Layer 2 of a small transformer language model trained on English Wikipedia (14 layers, counted from 0, width 128).
Take only the direct path to the model's output, skipping the later layers: a vector added to the residual stream pushes a token's score in proportion to its dot product with that token's output vector.

Output vectors of the tokens that the questions are about. A number n stands for (n - 500) times 0.0022.
":": 584 647 690 653 533 365 403 527 690 519 552 627 517 506 447 332 482 443 521 519 524 606 491 611 409 383 593 444 573 449 461 545 329 442 440 483 491 541 387 607 590 178 419 675 502 460 703 564 626 365 171 438 541 749 610 371 458 607 375 667 488 654 382 560 483 515 411 599 472 473 472 504 490 469 417 612 328 599 566 458 370 564 476 447 637 500 434 268 504 426 437 642 532 524 464 490 503 447 504 430 476 284 689 576 622 391 436 698 481 490 455 523 640 520 508 417 618 446 470 711 162 464 363 563 558 516 509 429
"ific": 712 667 544 420 425 392 705 460 370 476 453 627 541 423 730 510 708 476 672 379 783 378 445 417 542 729 423 547 570 540 406 428 393 790 752 569 367 545 342 564 399 569 414 806 301 244 263 487 568 453 178 663 632 403 506 452 400 413 535 318 536 748 557 538 403 705 588 299 515 455 524 590 580 445 687 372 577 278 480 597 568 625 321 262 551 506 572 631 618 290 460 660 554 351 491 532 441 515 506 394 596 463 198 603 604 425 358 448 570 529 614 533 382 190 436 441 347 572 355 409 384 452 807 632 571 526 521 487
"res": 627 551 701 366 516 452 389 541 475 458 340 495 553 415 253 476 668 656 370 572 503 410 616 576 652 619 619 354 476 367 492 489 472 439 587 489 624 695 375 541 475 731 496 515 385 333 367 405 363 600 618 541 311 662 443 303 582 236 522 315 436 418 609 461 406 509 597 309 487 509 464 571 603 382 556 459 773 394 665 569 579 476 599 652 378 392 512 566 439 425 561 572 562 251 224 827 523 625 393 469 580 453 373 658 489 479 702 639 567 448 579 580 484 350 445 587 431 654 298 554 329 610 520 575 267 594 504 577
"ited": 460 711 273 473 700 354 425 772 570 561 415 405 818 519 551 636 704 461 531 390 623 486 651 639 474 861 460 630 32 750 345 499 537 708 463 507 309 482 344 257 715 295 615 899 157 347 484 270 718 484 525 545 595 531 533 472 455 533 270 617 411 372 534 418 246 359 405 287 465 387 365 531 659 503 408 491 662 415 394 715 516 554 483 605 280 414 546 617 566 604 399 763 745 266 273 730 636 508 662 417 514 357 560 578 519 418 816 443 638 528 444 208 434 441 362 362 345 527 330 554 456 348 637 443 460 787 499 537
" August": 516 562 520 614 477 324 542 505 464 445 562 524 418 435 449 495 515 537 567 402 403 374 393 475 477 642 402 391 266 520 493 606 337 619 454 517 262 686 570 546 705 473 477 495 476 323 346 484 549 786 463 389 387 506 568 367 556 754 491 452 550 432 517 426 425 537 475 610 544 723 567 735 421 445 599 430 554 385 485 607 582 627 414 375 502 488 539 565 441 562 530 481 589 533 389 605 564 347 606 410 371 490 454 478 449 518 559 442 607 507 571 402 593 439 578 394 651 464 390 373 304 512 571 616 491 598 607 603
"ire": 584 512 387 518 462 507 267 839 498 574 440 673 621 510 464 494 938 225 477 354 578 496 563 616 658 508 523 662 359 390 255 469 420 498 599 513 447 583 528 539 305 498 437 737 263 514 466 522 399 431 447 557 465 361 511 271 382 547 578 428 648 256 617 614 571 637 678 421 607 502 629 444 575 396 373 550 833 313 685 434 460 313 407 490 693 443 354 668 427 399 362 402 783 440 429 696 666 494 673 441 674 314 554 272 254 510 567 448 767 430 465 641 256 514 271 442 351 492 324 692 467 499 553 435 677 574 475 592
"al": 517 299 498 466 585 412 463 520 361 563 290 420 672 356 466 618 443 701 556 568 669 564 646 503 468 570 507 521 577 439 369 510 398 419 664 491 523 491 592 646 366 635 543 561 443 534 531 632 548 490 390 529 450 349 391 660 407 523 489 491 552 615 433 567 388 513 780 589 609 226 584 350 602 664 545 272 536 477 479 529 615 465 549 461 524 280 277 494 511 412 595 478 377 576 304 626 422 537 657 620 627 533 632 299 580 592 568 266 412 463 306 412 669 570 520 640 406 581 461 333 394 480 340 589 348 533 444 607
"te": 595 648 504 504 557 368 728 406 485 408 339 633 610 337 562 472 582 643 447 448 340 270 425 514 299 575 563 423 333 541 640 586 362 893 527 497 484 553 536 384 368 358 436 553 384 445 628 572 493 569 673 614 323 500 842 247 589 321 678 452 454 315 545 728 413 758 465 625 589 363 382 731 500 637 644 391 225 204 319 604 329 653 369 324 299 399 532 695 468 345 430 473 613 504 429 402 489 261 518 418 791 409 573 507 428 518 473 472 659 625 564 505 508 559 379 625 434 535 571 611 436 507 749 530 569 547 491 515
"ative": 518 653 487 590 582 564 719 549 377 413 395 583 689 550 405 548 749 516 582 605 840 110 439 471 601 716 438 586 645 618 467 437 546 678 453 522 553 453 546 760 401 388 455 722 227 238 490 300 315 442 225 420 560 523 640 718 340 533 424 523 419 517 333 430 419 675 472 363 607 538 270 610 628 292 480 583 402 412 343 613 635 393 705 543 342 544 567 640 518 573 747 376 558 392 286 445 326 623 485 392 410 336 589 414 495 571 567 428 355 619 282 543 436 467 462 479 399 678 531 411 279 488 885 522 460 706 511 341
"ock": 450 415 380 262 457 481 586 607 583 483 421 541 444 568 524 692 523 476 594 332 750 288 415 443 478 477 539 445 636 424 738 427 624 602 490 511 407 479 390 688 339 717 487 450 350 353 560 412 584 575 292 390 473 309 624 249 500 643 380 537 454 429 504 475 538 520 731 456 487 650 570 450 521 424 641 343 490 625 375 441 382 601 808 667 580 552 513 468 577 764 280 423 620 372 458 590 696 280 580 327 504 400 170 563 714 563 617 621 524 401 456 523 472 489 532 369 390 575 375 568 584 611 570 449 442 360 547 655
"ts": 304 749 481 551 649 245 627 483 673 330 262 746 597 380 518 569 583 452 378 261 623 241 380 502 244 935 526 190 529 503 633 490 452 614 542 515 567 404 283 643 634 449 417 646 466 507 479 543 407 841 611 507 252 756 564 373 799 563 460 380 479 455 536 546 670 683 412 525 521 498 313 525 531 369 422 581 587 629 359 507 470 581 432 251 124 498 353 825 507 445 663 217 525 397 467 609 386 466 308 520 721 540 255 516 659 479 550 635 644 394 564 603 449 460 317 519 357 690 541 608 610 380 547 541 521 427 432 539
"3": 460 615 446 368 597 487 468 459 651 497 373 494 376 596 446 554 654 405 571 597 670 594 543 555 418 372 456 464 428 446 375 462 423 457 615 523 535 481 444 456 440 436 549 402 345 599 404 552 604 533 613 511 514 473 515 550 567 476 659 564 666 342 422 412 500 457 487 433 280 538 399 684 335 332 576 681 544 470 547 573 625 453 465 450 533 574 453 450 360 495 500 464 412 443 533 434 525 520 393 578 373 382 489 495 500 577 513 673 457 644 568 463 549 625 496 497 641 461 571 415 401 441 455 548 703 467 557 566
"ok": 340 516 422 338 233 564 539 527 650 488 448 524 602 406 465 553 533 548 616 312 531 534 415 251 492 779 532 424 480 344 723 661 471 696 446 495 574 570 462 533 548 488 617 451 330 512 490 532 413 424 442 421 370 537 730 546 453 634 365 655 456 518 382 686 577 428 649 389 652 488 510 381 444 599 530 507 646 328 356 400 613 482 492 456 355 699 698 491 461 297 445 565 555 304 395 743 595 658 609 456 633 239 530 689 589 382 530 476 606 234 449 237 442 530 714 434 546 567 370 451 649 558 519 540 583 389 382 440
"ure": 906 517 317 549 380 695 549 567 288 339 384 488 547 443 504 589 793 479 630 443 573 493 570 508 410 846 621 322 533 351 415 468 328 717 411 515 457 519 361 750 457 628 327 509 446 559 509 485 349 375 270 667 432 495 513 471 451 511 727 496 582 464 459 542 330 359 688 430 233 576 377 444 426 596 592 666 473 317 586 621 281 587 305 668 611 447 357 699 442 559 626 590 876 239 390 688 593 383 300 511 494 565 423 401 436 497 532 476 584 383 538 587 500 578 191 547 570 577 395 483 622 494 622 429 463 463 601 383
" cent": 604 472 466 536 332 337 716 442 430 215 750 399 619 555 415 791 607 342 589 558 488 274 537 383 297 532 370 530 423 626 453 605 469 693 644 506 376 603 581 423 694 536 413 678 475 467 689 238 431 370 529 562 565 635 419 415 410 522 721 557 199 503 565 490 348 543 505 320 481 538 561 623 482 329 704 703 552 356 490 516 433 539 473 600 519 743 649 589 369 457 500 685 398 413 559 689 584 425 476 655 569 547 558 364 320 358 497 480 401 500 554 315 508 356 403 463 345 459 400 585 421 361 603 521 585 628 519 504
"he": 546 339 451 565 508 584 491 598 284 280 357 346 562 381 548 443 401 596 564 416 642 599 613 554 487 766 501 533 366 581 571 501 295 278 242 487 423 394 630 603 320 683 365 435 420 448 668 427 554 471 546 327 350 540 424 554 400 456 523 386 501 560 666 580 554 590 474 330 650 612 532 465 582 538 572 555 352 625 488 621 465 676 622 551 399 351 514 673 457 256 458 774 750 599 443 608 541 475 435 395 557 720 401 471 395 572 544 332 589 254 468 705 398 610 566 558 370 482 382 669 542 608 632 358 576 452 511 366
"per": 606 493 299 460 271 425 368 393 428 419 359 420 727 294 372 617 551 526 659 719 355 370 344 547 443 527 473 477 283 631 480 465 546 642 636 521 597 453 397 450 471 467 272 519 234 684 382 559 531 551 524 521 510 800 722 304 349 405 581 476 322 485 584 563 373 495 547 291 574 481 761 681 474 568 464 424 591 618 572 588 306 679 472 296 498 465 357 513 614 671 634 403 581 381 422 541 658 518 646 548 656 377 473 565 597 284 670 443 482 537 505 564 308 572 684 502 499 538 310 711 559 459 694 260 512 659 548 470
"ow": 498 472 335 164 482 422 376 601 491 458 388 467 427 553 637 577 640 474 435 473 678 363 711 480 530 721 525 483 501 461 661 501 546 583 532 525 640 484 592 624 537 616 619 422 525 281 322 319 473 659 383 442 193 428 648 401 387 519 476 530 772 491 314 425 590 520 496 261 466 386 592 526 364 375 512 683 370 495 463 444 488 442 667 547 628 691 341 521 606 507 339 448 339 432 547 684 614 523 551 445 507 494 556 534 420 613 647 602 576 339 739 504 515 508 464 473 370 636 501 458 518 756 403 557 507 334 493 378
"ust": 696 472 382 344 509 640 641 460 488 340 533 561 705 663 693 468 543 455 368 589 827 455 366 266 381 779 441 583 487 472 243 526 404 725 297 507 544 351 462 554 617 584 576 461 295 406 407 506 499 580 524 598 480 427 291 354 369 512 433 567 606 403 545 522 362 563 507 600 383 570 351 602 611 530 570 537 439 393 663 479 394 741 596 654 592 652 397 570 571 656 332 425 487 404 413 337 774 226 507 394 597 546 724 349 296 422 633 394 445 416 640 478 580 719 477 708 480 526 392 362 478 519 528 518 421 494 466 335
" would": 526 593 394 415 380 362 528 834 408 352 497 648 524 697 473 626 390 272 528 377 693 278 566 556 455 720 460 433 669 547 577 588 513 506 332 520 322 550 645 556 713 648 610 486 437 176 358 477 653 438 566 355 621 620 610 515 518 536 634 375 380 593 573 533 298 600 534 313 376 640 459 532 391 580 410 683 682 518 600 757 402 486 508 513 337 473 460 356 609 633 502 422 420 562 330 483 485 295 668 596 547 526 270 424 442 446 531 405 612 649 552 389 288 317 269 480 586 504 615 515 530 622 410 269 624 519 439 575
"ept": 672 653 444 495 475 290 856 631 720 419 519 423 640 532 405 637 528 427 508 622 535 382 383 370 421 856 399 618 475 811 561 495 164 793 346 494 450 413 270 329 579 358 334 648 225 683 448 460 416 650 385 272 352 417 592 79 334 621 380 549 535 640 369 542 607 544 528 617 382 428 416 646 516 360 582 579 673 423 540 593 563 610 471 392 206 528 679 435 389 645 516 428 751 411 113 475 512 604 737 447 590 477 209 629 520 548 440 364 429 335 649 429 437 419 345 348 710 687 235 559 529 743 374 667 787 640 655 576
"overn": 699 541 189 462 329 248 488 670 481 478 524 619 721 512 532 467 553 543 312 420 590 408 352 687 562 659 319 560 639 426 302 570 543 771 418 492 421 666 511 554 380 732 664 505 232 597 432 446 468 469 378 588 533 651 540 437 384 463 712 480 457 642 575 553 709 747 541 445 200 771 500 617 638 330 618 381 579 283 712 740 458 607 551 609 460 768 587 477 475 518 459 564 427 331 305 505 550 513 755 393 422 493 441 517 253 394 671 393 489 308 451 188 184 284 592 268 500 562 376 543 368 464 556 437 458 700 505 500
"tern": 518 596 395 417 478 405 367 588 561 517 320 674 717 397 314 649 880 663 597 502 419 306 357 464 363 577 431 357 428 717 510 547 363 774 497 497 669 673 313 470 439 642 410 735 392 224 488 201 668 438 551 710 446 745 470 574 509 611 527 176 513 563 453 592 449 475 787 600 384 621 583 631 271 513 537 430 681 535 369 533 279 412 441 464 468 460 711 674 411 553 588 552 676 463 345 314 623 385 246 476 883 465 292 601 371 326 497 565 324 552 510 432 467 597 483 343 356 562 288 505 518 356 671 390 689 507 647 497

Each question shows what one neuron of this layer's MLP adds at an activation of 1. A number n stands for (n - 500) times 0.00074.

n237: 471 442 451 294 452 522 575 559 408 452 601 588 505 539 595 478 647 520 384 588 643 444 563 524 410 544 650 450 388 561 543 553 408 424 478 664 523 598 438 546 421 466 579 603 473 558 458 515 450 643 397 469 586 510 505 467 524 545 444 535 606 469 527 631 507 440 510 429 390 575 594 470 357 359 547 505 333 577 522 500 406 635 615 555 603 469 536 601 387 515 530 487 425 504 402 573 545 474 431 426 425 307 464 378 450 679 502 541 468 575 408 510 498 422 490 397 457 663 293 515 560 415 592 457 441 529 591 580
Pushed up most: "ock"

n223: 724 531 446 475 403 405 447 455 622 438 287 523 712 699 524 497 434 456 545 333 262 490 558 243 616 517 733 615 361 636 521 598 530 494 474 666 516 375 539 500 406 284 427 363 373 707 361 497 477 456 410 457 427 549 416 555 662 404 556 690 690 454 529 411 385 605 367 513 608 454 436 476 568 542 347 490 325 449 612 275 788 510 522 578 468 402 507 551 318 452 591 430 652 601 548 432 497 438 648 608 486 439 574 575 284 457 534 553 614 542 367 496 424 514 566 497 379 504 691 541 562 563 678 500 291 405 657 543
Pushed up most: "te"

n172: 610 515 431 753 536 590 645 422 679 640 480 295 512 520 433 582 535 724 594 549 397 537 518 555 517 511 551 442 271 483 542 581 694 461 478 652 486 481 403 614 365 517 392 481 435 421 371 331 576 578 506 487 515 592 471 470 517 437 571 443 657 385 541 373 542 506 469 468 432 645 454 411 322 678 468 509 517 468 457 394 522 512 533 475 575 634 430 296 551 568 480 479 449 380 489 427 542 616 273 641 573 480 433 547 420 729 445 458 549 634 517 436 520 488 466 409 416 519 497 389 506 407 476 274 678 450 569 472
Pushed up most: "tern"

n352: 565 492 417 465 491 589 378 500 439 573 547 552 464 421 418 447 616 472 573 412 575 336 624 652 456 557 552 553 375 301 397 608 546 457 572 579 597 495 447 634 525 696 592 563 446 482 422 406 589 521 589 530 648 412 525 386 465 382 459 448 607 508 440 462 662 740 441 269 640 315 544 548 406 368 472 430 522 539 420 558 566 568 505 543 584 468 479 396 314 435 483 322 697 445 430 632 380 468 425 599 548 381 503 605 426 467 497 608 456 461 364 500 584 621 473 359 629 549 516 461 542 468 531 644 532 395 484 590
Which two tokens does it push up most, strongest first? "ire", "res"

n83: 628 503 488 528 592 608 375 563 542 587 422 479 613 518 612 605 488 679 546 414 595 418 494 462 359 389 615 281 593 569 518 512 453 474 410 578 593 359 371 644 595 491 299 458 246 520 578 559 677 472 238 575 482 583 453 597 313 455 459 561 531 596 468 397 488 362 428 473 466 491 437 537 426 676 765 500 413 548 497 562 559 439 375 752 491 563 506 388 546 567 461 599 572 546 466 409 437 661 574 475 716 497 406 358 423 480 670 425 343 520 454 443 494 430 427 473 500 464 366 506 649 397 605 515 378 439 559 594
Pushed up most: "ure"

n437: 527 584 495 458 492 595 490 478 585 606 657 358 453 556 449 508 543 634 558 458 541 637 465 595 409 446 635 487 492 481 505 386 578 481 799 654 399 315 448 512 530 560 469 526 462 568 451 520 370 595 543 498 426 416 604 512 619 703 451 522 396 493 486 414 418 548 459 460 554 547 425 508 548 486 611 442 563 573 376 542 354 544 469 414 406 534 601 388 451 675 510 327 555 489 505 359 423 512 512 374 492 537 411 365 581 463 600 565 453 446 598 508 517 497 454 510 546 445 515 440 589 531 382 459 455 437 419 502
Which of these tokens does it push down most? "he"

n294: 463 343 578 677 440 503 543 546 527 397 408 476 609 433 558 648 448 463 479 409 593 379 465 345 416 637 500 730 545 569 489 560 570 667 771 352 468 465 435 476 452 573 493 484 599 603 659 405 281 277 244 491 409 665 439 461 326 448 564 564 586 420 537 534 370 421 382 412 528 675 702 707 619 575 555 638 667 421 461 503 393 595 468 533 414 342 470 584 617 434 370 458 347 302 343 396 678 526 517 558 566 380 518 384 699 674 568 424 619 730 484 590 640 234 497 490 606 526 364 455 528 475 260 444 481 665 432 467
Which of these tokens does it push down most? "3"

n25: 489 527 498 466 404 421 561 540 479 520 616 485 528 535 582 568 512 481 496 494 553 312 431 506 469 500 586 440 524 487 512 544 467 534 565 573 466 510 441 526 502 482 576 422 373 443 474 537 491 638 434 495 652 597 455 466 484 441 577 584 639 462 429 540 571 592 444 485 504 657 431 492 471 534 525 627 410 485 530 504 438 579 491 540 459 551 491 574 581 420 472 465 496 481 396 593 442 419 506 551 466 466 500 489 430 605 500 431 474 555 525 490 422 477 498 433 473 523 367 458 521 406 502 437 587 437 461 511
Pushed up most: "overn"

n24: 542 503 634 636 516 629 644 632 521 557 546 557 451 407 306 531 425 482 388 473 459 705 444 481 238 470 615 337 531 562 516 637 494 568 530 497 543 631 447 340 479 592 522 430 232 532 354 457 316 546 323 414 513 438 418 344 599 596 241 530 522 479 649 620 518 531 579 527 506 673 356 560 618 474 494 559 458 442 629 418 512 308 497 538 395 606 515 418 709 441 611 544 449 517 514 481 559 588 442 379 438 552 239 589 497 515 629 485 393 480 388 448 449 503 401 544 470 675 616 649 388 324 647 519 462 678 515 485
Pushed up most: "ept"

n10: 675 424 450 761 607 446 531 426 563 526 563 656 452 547 473 461 433 604 458 438 659 444 433 374 550 433 494 407 437 437 515 425 663 469 367 456 562 522 374 491 476 500 380 387 400 365 375 275 497 672 567 594 341 402 669 600 579 641 503 575 456 349 316 374 529 602 635 396 626 516 536 430 626 423 473 666 634 608 370 360 514 475 424 357 425 440 517 577 611 515 542 475 375 460 651 542 457 620 568 497 491 718 728 517 460 503 482 555 453 562 580 563 468 530 512 540 341 470 454 431 354 547 657 527 372 509 320 442
Pushed up most: "ative"

n216: 489 326 465 679 376 415 690 455 456 497 535 566 310 626 563 462 722 491 488 488 367 465 432 379 566 471 583 588 565 464 455 298 326 424 534 477 445 608 548 685 683 557 518 337 588 575 372 413 585 535 569 563 401 542 517 475 500 567 606 442 445 469 516 517 346 553 373 387 355 540 600 572 363 525 341 461 540 341 523 617 494 618 456 581 662 548 627 560 491 449 462 412 644 447 362 675 568 480 497 415 399 438 451 605 329 589 512 386 584 553 551 379 486 325 520 351 616 584 443 420 697 628 421 476 572 489 572 615
Pushed up most: " August"

n415: 486 618 417 513 460 453 479 590 552 550 478 541 395 673 395 745 570 693 585 493 455 517 460 409 575 394 618 392 443 408 583 464 431 486 533 371 618 486 491 522 505 574 409 537 608 512 482 571 674 381 340 697 583 602 632 528 584 449 411 568 554 507 500 493 447 638 575 573 528 559 610 513 417 605 557 448 416 433 438 493 481 497 498 540 446 495 502 426 467 543 554 243 531 513 452 426 394 521 476 578 478 498 459 438 509 447 495 362 405 533 375 474 514 475 546 475 488 503 388 421 553 342 525 520 582 400 515 430
Which of these tokens does it push down most? "he"

n78: 615 522 543 506 637 457 595 495 433 435 513 434 348 678 526 548 465 439 606 423 549 539 584 666 419 395 592 508 588 526 571 552 539 418 472 396 480 633 472 463 556 640 646 533 451 492 428 442 490 498 494 334 571 731 344 457 398 556 707 374 430 560 477 453 425 578 508 439 431 581 543 434 475 462 527 316 440 551 316 457 669 464 500 623 455 449 407 631 685 598 479 356 386 437 467 605 559 551 604 445 535 529 528 485 490 338 497 404 317 503 508 706 484 559 521 481 443 482 596 438 533 436 498 562 411 451 526 348
Pushed up most: " would"

n212: 445 451 521 377 399 650 609 446 357 454 625 529 631 506 383 672 344 408 479 497 385 609 479 610 691 485 494 533 653 466 411 335 442 437 638 388 514 577 477 738 574 532 417 492 587 446 583 503 619 575 430 543 500 471 432 386 241 545 688 399 550 509 306 433 422 512 474 589 577 534 554 592 412 472 419 485 590 758 474 491 412 561 497 423 335 615 411 465 491 412 584 580 631 462 553 536 466 506 669 452 345 697 553 529 563 412 533 532 482 542 600 576 445 373 552 579 503 516 439 180 546 298 417 379 557 633 447 421
Pushed up most: "per"

n146: 464 468 374 384 570 528 447 627 604 596 407 672 562 533 341 412 330 624 408 486 396 517 437 703 575 787 524 636 593 438 422 579 470 535 440 529 441 495 624 594 452 413 523 415 275 500 568 402 552 345 557 528 526 473 657 478 519 447 539 505 450 497 494 423 448 480 524 472 607 479 424 249 381 610 491 554 549 517 461 405 404 378 495 451 506 375 554 388 346 583 610 392 474 454 529 540 364 497 595 394 549 489 606 606 729 666 627 610 450 516 562 509 511 549 539 445 546 472 473 392 506 497 471 474 613 347 717 486
Which of these tokens does it push down most? " cent"

n142: 521 592 489 572 342 602 514 497 522 479 426 457 631 487 478 500 629 533 650 454 677 524 447 445 449 564 517 418 481 573 480 516 471 287 738 291 435 432 673 486 394 389 645 487 388 417 531 426 503 416 447 490 556 635 565 602 511 570 688 414 626 548 509 403 457 552 453 658 511 583 347 607 392 615 417 414 596 310 498 560 552 500 594 518 557 585 521 409 605 352 544 358 643 572 505 486 366 500 495 567 397 470 566 381 552 452 481 471 497 529 468 320 449 575 492 413 532 410 449 447 684 546 523 483 641 299 457 411
Pushed up most: "ative"

n318: 516 652 532 570 464 481 489 370 266 474 537 586 458 643 438 604 508 378 646 434 462 526 478 357 416 542 564 465 436 541 595 412 252 594 616 606 503 434 459 448 566 549 495 615 406 472 606 566 387 302 648 567 383 523 431 556 541 568 563 488 566 603 629 495 410 393 393 540 314 547 450 565 502 558 377 591 510 516 377 534 382 683 500 559 530 526 285 540 415 432 708 560 442 490 363 470 526 610 555 483 487 423 481 410 485 505 473 562 534 520 627 427 632 441 565 524 595 456 391 425 589 508 517 435 525 485 411 573
Which of these tokens does it push down most? "ock"

n28: 432 583 522 529 537 281 468 438 615 587 500 481 570 484 557 475 292 461 466 278 600 574 648 237 456 618 547 534 604 452 615 516 544 529 538 691 482 653 532 439 372 468 535 318 458 526 424 514 449 461 401 447 520 559 503 527 642 484 484 652 582 299 582 379 552 486 460 542 486 587 450 380 618 420 573 432 320 506 380 350 556 629 466 428 724 433 397 485 549 423 578 486 415 616 489 393 438 567 569 594 477 430 582 514 497 511 626 590 469 410 596 601 486 373 407 591 511 552 399 418 497 363 611 483 694 432 586 511
Which of these tokens does it push down most? "tern"

n420: 579 583 581 451 315 325 694 447 700 520 413 563 622 776 526 371 675 425 556 523 497 534 308 638 457 634 542 433 433 567 399 503 576 439 632 503 415 422 353 503 552 447 467 514 462 434 454 517 584 565 574 563 503 528 390 531 474 442 588 586 349 531 509 603 582 512 634 748 404 527 639 551 559 456 532 303 571 622 586 561 475 404 450 589 464 413 475 348 593 450 346 253 527 484 383 427 500 391 564 514 583 465 378 514 519 523 416 305 422 497 236 506 441 568 531 473 492 423 517 553 435 612 457 488 486 579 652 398
Which of these tokens does it push down most? "ow"

n45: 514 386 526 633 371 537 503 684 743 483 571 421 471 598 508 687 471 554 529 610 478 418 419 578 469 528 583 414 434 527 523 752 486 563 381 480 392 648 484 508 449 511 426 335 405 419 529 355 409 569 506 466 629 544 330 552 497 327 520 505 298 558 438 570 625 443 544 472 403 443 511 418 461 541 465 457 753 655 385 400 616 612 554 352 435 629 530 402 438 590 440 494 497 482 581 416 497 286 511 398 529 560 449 550 525 480 480 489 457 619 259 548 442 402 497 526 497 513 569 494 660 554 524 669 383 489 636 441
Pushed up most: "ock"

n502: 409 569 503 727 368 513 560 441 298 463 542 241 397 522 509 526 530 321 376 497 590 481 500 558 658 475 326 494 709 466 500 301 444 460 453 416 409 738 531 500 666 394 623 424 645 470 560 526 606 646 507 277 460 472 497 469 500 488 535 506 376 525 465 437 428 577 448 490 583 537 747 572 491 381 455 438 531 487 396 244 539 599 588 352 390 500 472 414 394 627 600 284 406 558 449 529 451 482 787 551 389 471 588 637 332 688 510 528 519 424 577 432 484 601 650 412 543 398 506 468 458 543 651 751 488 543 513 711
Pushed up most: " August"

n328: 525 371 426 452 347 491 688 390 523 494 523 652 494 362 600 509 716 432 558 579 677 407 401 467 565 478 619 503 468 464 427 411 503 325 660 582 551 505 541 486 571 481 503 535 426 389 425 398 506 540 460 647 397 428 401 544 545 484 565 464 533 494 593 427 414 621 398 449 526 688 471 521 571 579 486 396 402 448 595 477 514 632 677 566 521 456 414 482 509 369 532 758 443 518 454 714 340 387 409 462 343 374 443 589 566 576 506 408 472 630 303 548 455 491 355 602 395 638 508 517 587 622 421 497 451 356 738 480
Which of these tokens does it push down most? "ept"

n201: 620 436 336 426 547 739 657 342 727 554 437 607 416 335 456 458 575 322 546 576 534 555 489 430 531 514 547 426 332 674 597 517 466 500 290 600 457 377 413 665 476 510 504 573 654 335 513 476 310 552 564 677 550 416 635 346 592 311 421 328 547 622 598 644 490 595 664 156 568 500 493 640 381 424 352 458 462 321 683 646 321 453 722 453 711 497 507 571 565 318 686 507 493 712 503 475 389 631 580 461 543 591 368 439 467 367 406 456 563 709 584 315 415 496 459 432 507 535 469 468 429 522 355 361 543 449 656 411
Pushed up most: "ific"

n238: 572 488 481 639 570 559 400 418 478 412 588 445 476 517 469 431 530 337 465 473 542 433 507 461 606 646 500 517 414 498 497 531 495 561 498 447 463 446 523 603 498 599 455 523 511 525 416 614 519 548 607 489 387 599 471 392 264 532 692 360 360 457 672 579 424 306 486 684 379 296 314 362 525 528 490 468 552 576 412 534 502 558 526 552 536 639 443 456 525 498 348 470 551 560 580 500 512 493 544 489 371 483 562 512 460 438 463 536 556 470 589 611 498 584 483 498 495 492 550 520 639 403 444 485 491 672 430 435
Which three tokens does it push up most, strongest first? "ust", "ure", "ire"

n456: 517 409 362 649 384 645 578 553 399 506 425 256 583 441 515 349 494 626 652 451 611 605 670 351 554 610 584 552 439 464 447 562 430 577 349 569 549 639 528 460 540 556 419 481 655 535 575 549 497 532 494 492 589 420 437 475 582 601 576 312 548 556 553 585 531 514 497 580 631 605 543 420 524 478 387 538 357 448 439 713 445 367 503 417 431 556 586 568 420 292 459 527 584 482 413 389 622 414 417 532 479 563 551 628 288 565 307 601 511 495 431 579 377 564 300 324 587 503 332 544 444 404 463 441 662 600 477 446
Which of these tokens does it push down most? "ock"

n207: 557 796 432 425 462 525 574 660 460 308 321 582 672 585 478 578 374 595 610 518 470 397 685 500 524 572 413 413 587 627 611 476 455 329 643 567 651 648 485 409 521 449 529 663 523 474 451 426 506 374 602 481 500 375 521 648 512 523 567 635 413 590 687 554 512 413 627 316 417 368 358 355 738 342 363 562 431 438 435 626 430 449 629 420 397 583 399 279 478 582 460 366 352 497 329 500 512 592 595 558 591 429 526 425 579 431 571 488 377 567 553 536 389 375 578 330 482 422 437 565 469 609 526 607 509 428 405 485
Which of these tokens does it push down most? " August"

n75: 581 517 479 570 490 531 314 511 500 574 457 488 590 405 390 443 490 580 500 563 443 624 558 620 442 618 606 502 574 484 753 656 498 461 534 627 543 522 545 582 655 392 407 451 569 453 538 429 578 496 690 583 415 523 411 418 542 493 528 398 515 465 413 319 599 393 580 486 398 431 483 386 498 383 464 510 555 403 558 403 534 512 554 523 495 377 434 376 466 640 483 502 547 412 467 459 450 436 509 489 375 526 537 514 502 368 495 523 516 531 509 325 546 421 498 469 555 651 405 629 403 535 489 500 538 603 540 528
Pushed up most: "res"

n479: 609 319 402 549 525 470 657 712 404 527 440 562 571 414 524 486 556 467 525 465 439 438 483 382 607 500 489 522 322 359 464 357 407 427 489 347 397 566 484 390 448 611 672 433 594 526 615 519 545 564 547 571 438 429 500 581 388 611 521 522 594 527 367 570 577 648 476 535 410 719 519 419 508 417 555 376 513 475 486 402 379 517 593 513 454 626 453 553 630 433 527 443 523 416 515 425 503 505 619 472 680 464 423 709 370 500 366 407 516 384 450 520 505 376 513 478 801 455 426 588 439 403 500 569 477 558 608 644
Pushed up most: "overn"

n508: 683 435 482 423 523 521 378 631 550 498 457 448 555 614 488 617 421 473 477 581 485 525 458 435 565 513 517 461 532 448 362 586 524 524 593 521 560 549 485 417 432 644 486 405 439 586 434 296 423 458 456 451 596 656 482 426 605 422 480 559 559 476 490 393 391 704 550 514 434 479 493 631 525 572 507 359 404 452 544 589 532 420 509 441 433 491 557 478 434 472 553 453 500 430 509 382 412 445 405 498 414 507 555 601 539 567 386 445 561 571 522 428 555 532 509 349 533 528 436 491 572 493 456 507 576 665 405 616
Pushed up most: "overn"

n395: 528 503 462 616 552 424 385 385 544 521 547 537 610 408 553 294 619 450 634 400 561 466 465 507 469 568 628 516 623 509 442 531 595 665 509 428 616 506 485 593 537 403 724 518 602 660 471 403 396 351 272 557 432 542 509 356 494 569 528 419 487 216 541 448 460 585 518 534 510 330 440 532 563 351 551 652 399 361 478 509 417 523 533 545 628 679 451 668 494 465 497 415 595 261 447 598 458 400 544 535 494 506 731 549 815 500 434 320 572 684 551 560 307 424 423 356 418 507 375 621 260 464 520 567 378 600 385 598
Which of these tokens does it push down most? "he"

n413: 511 457 668 503 569 458 500 411 362 497 570 406 385 420 535 525 448 455 654 483 627 550 414 432 412 654 395 534 489 428 526 475 467 629 514 698 458 500 632 539 603 587 454 511 557 492 573 464 500 341 536 366 581 416 508 626 563 508 552 643 477 519 451 459 383 601 554 561 595 386 576 670 521 460 613 457 525 430 625 497 288 615 476 573 480 695 516 572 364 440 441 323 526 459 587 276 503 522 511 500 551 374 600 364 479 434 461 437 533 463 398 559 454 466 749 571 266 568 462 659 403 357 401 657 524 457 361 448
Which two tokens does it push up most, strongest first? " cent", "ust"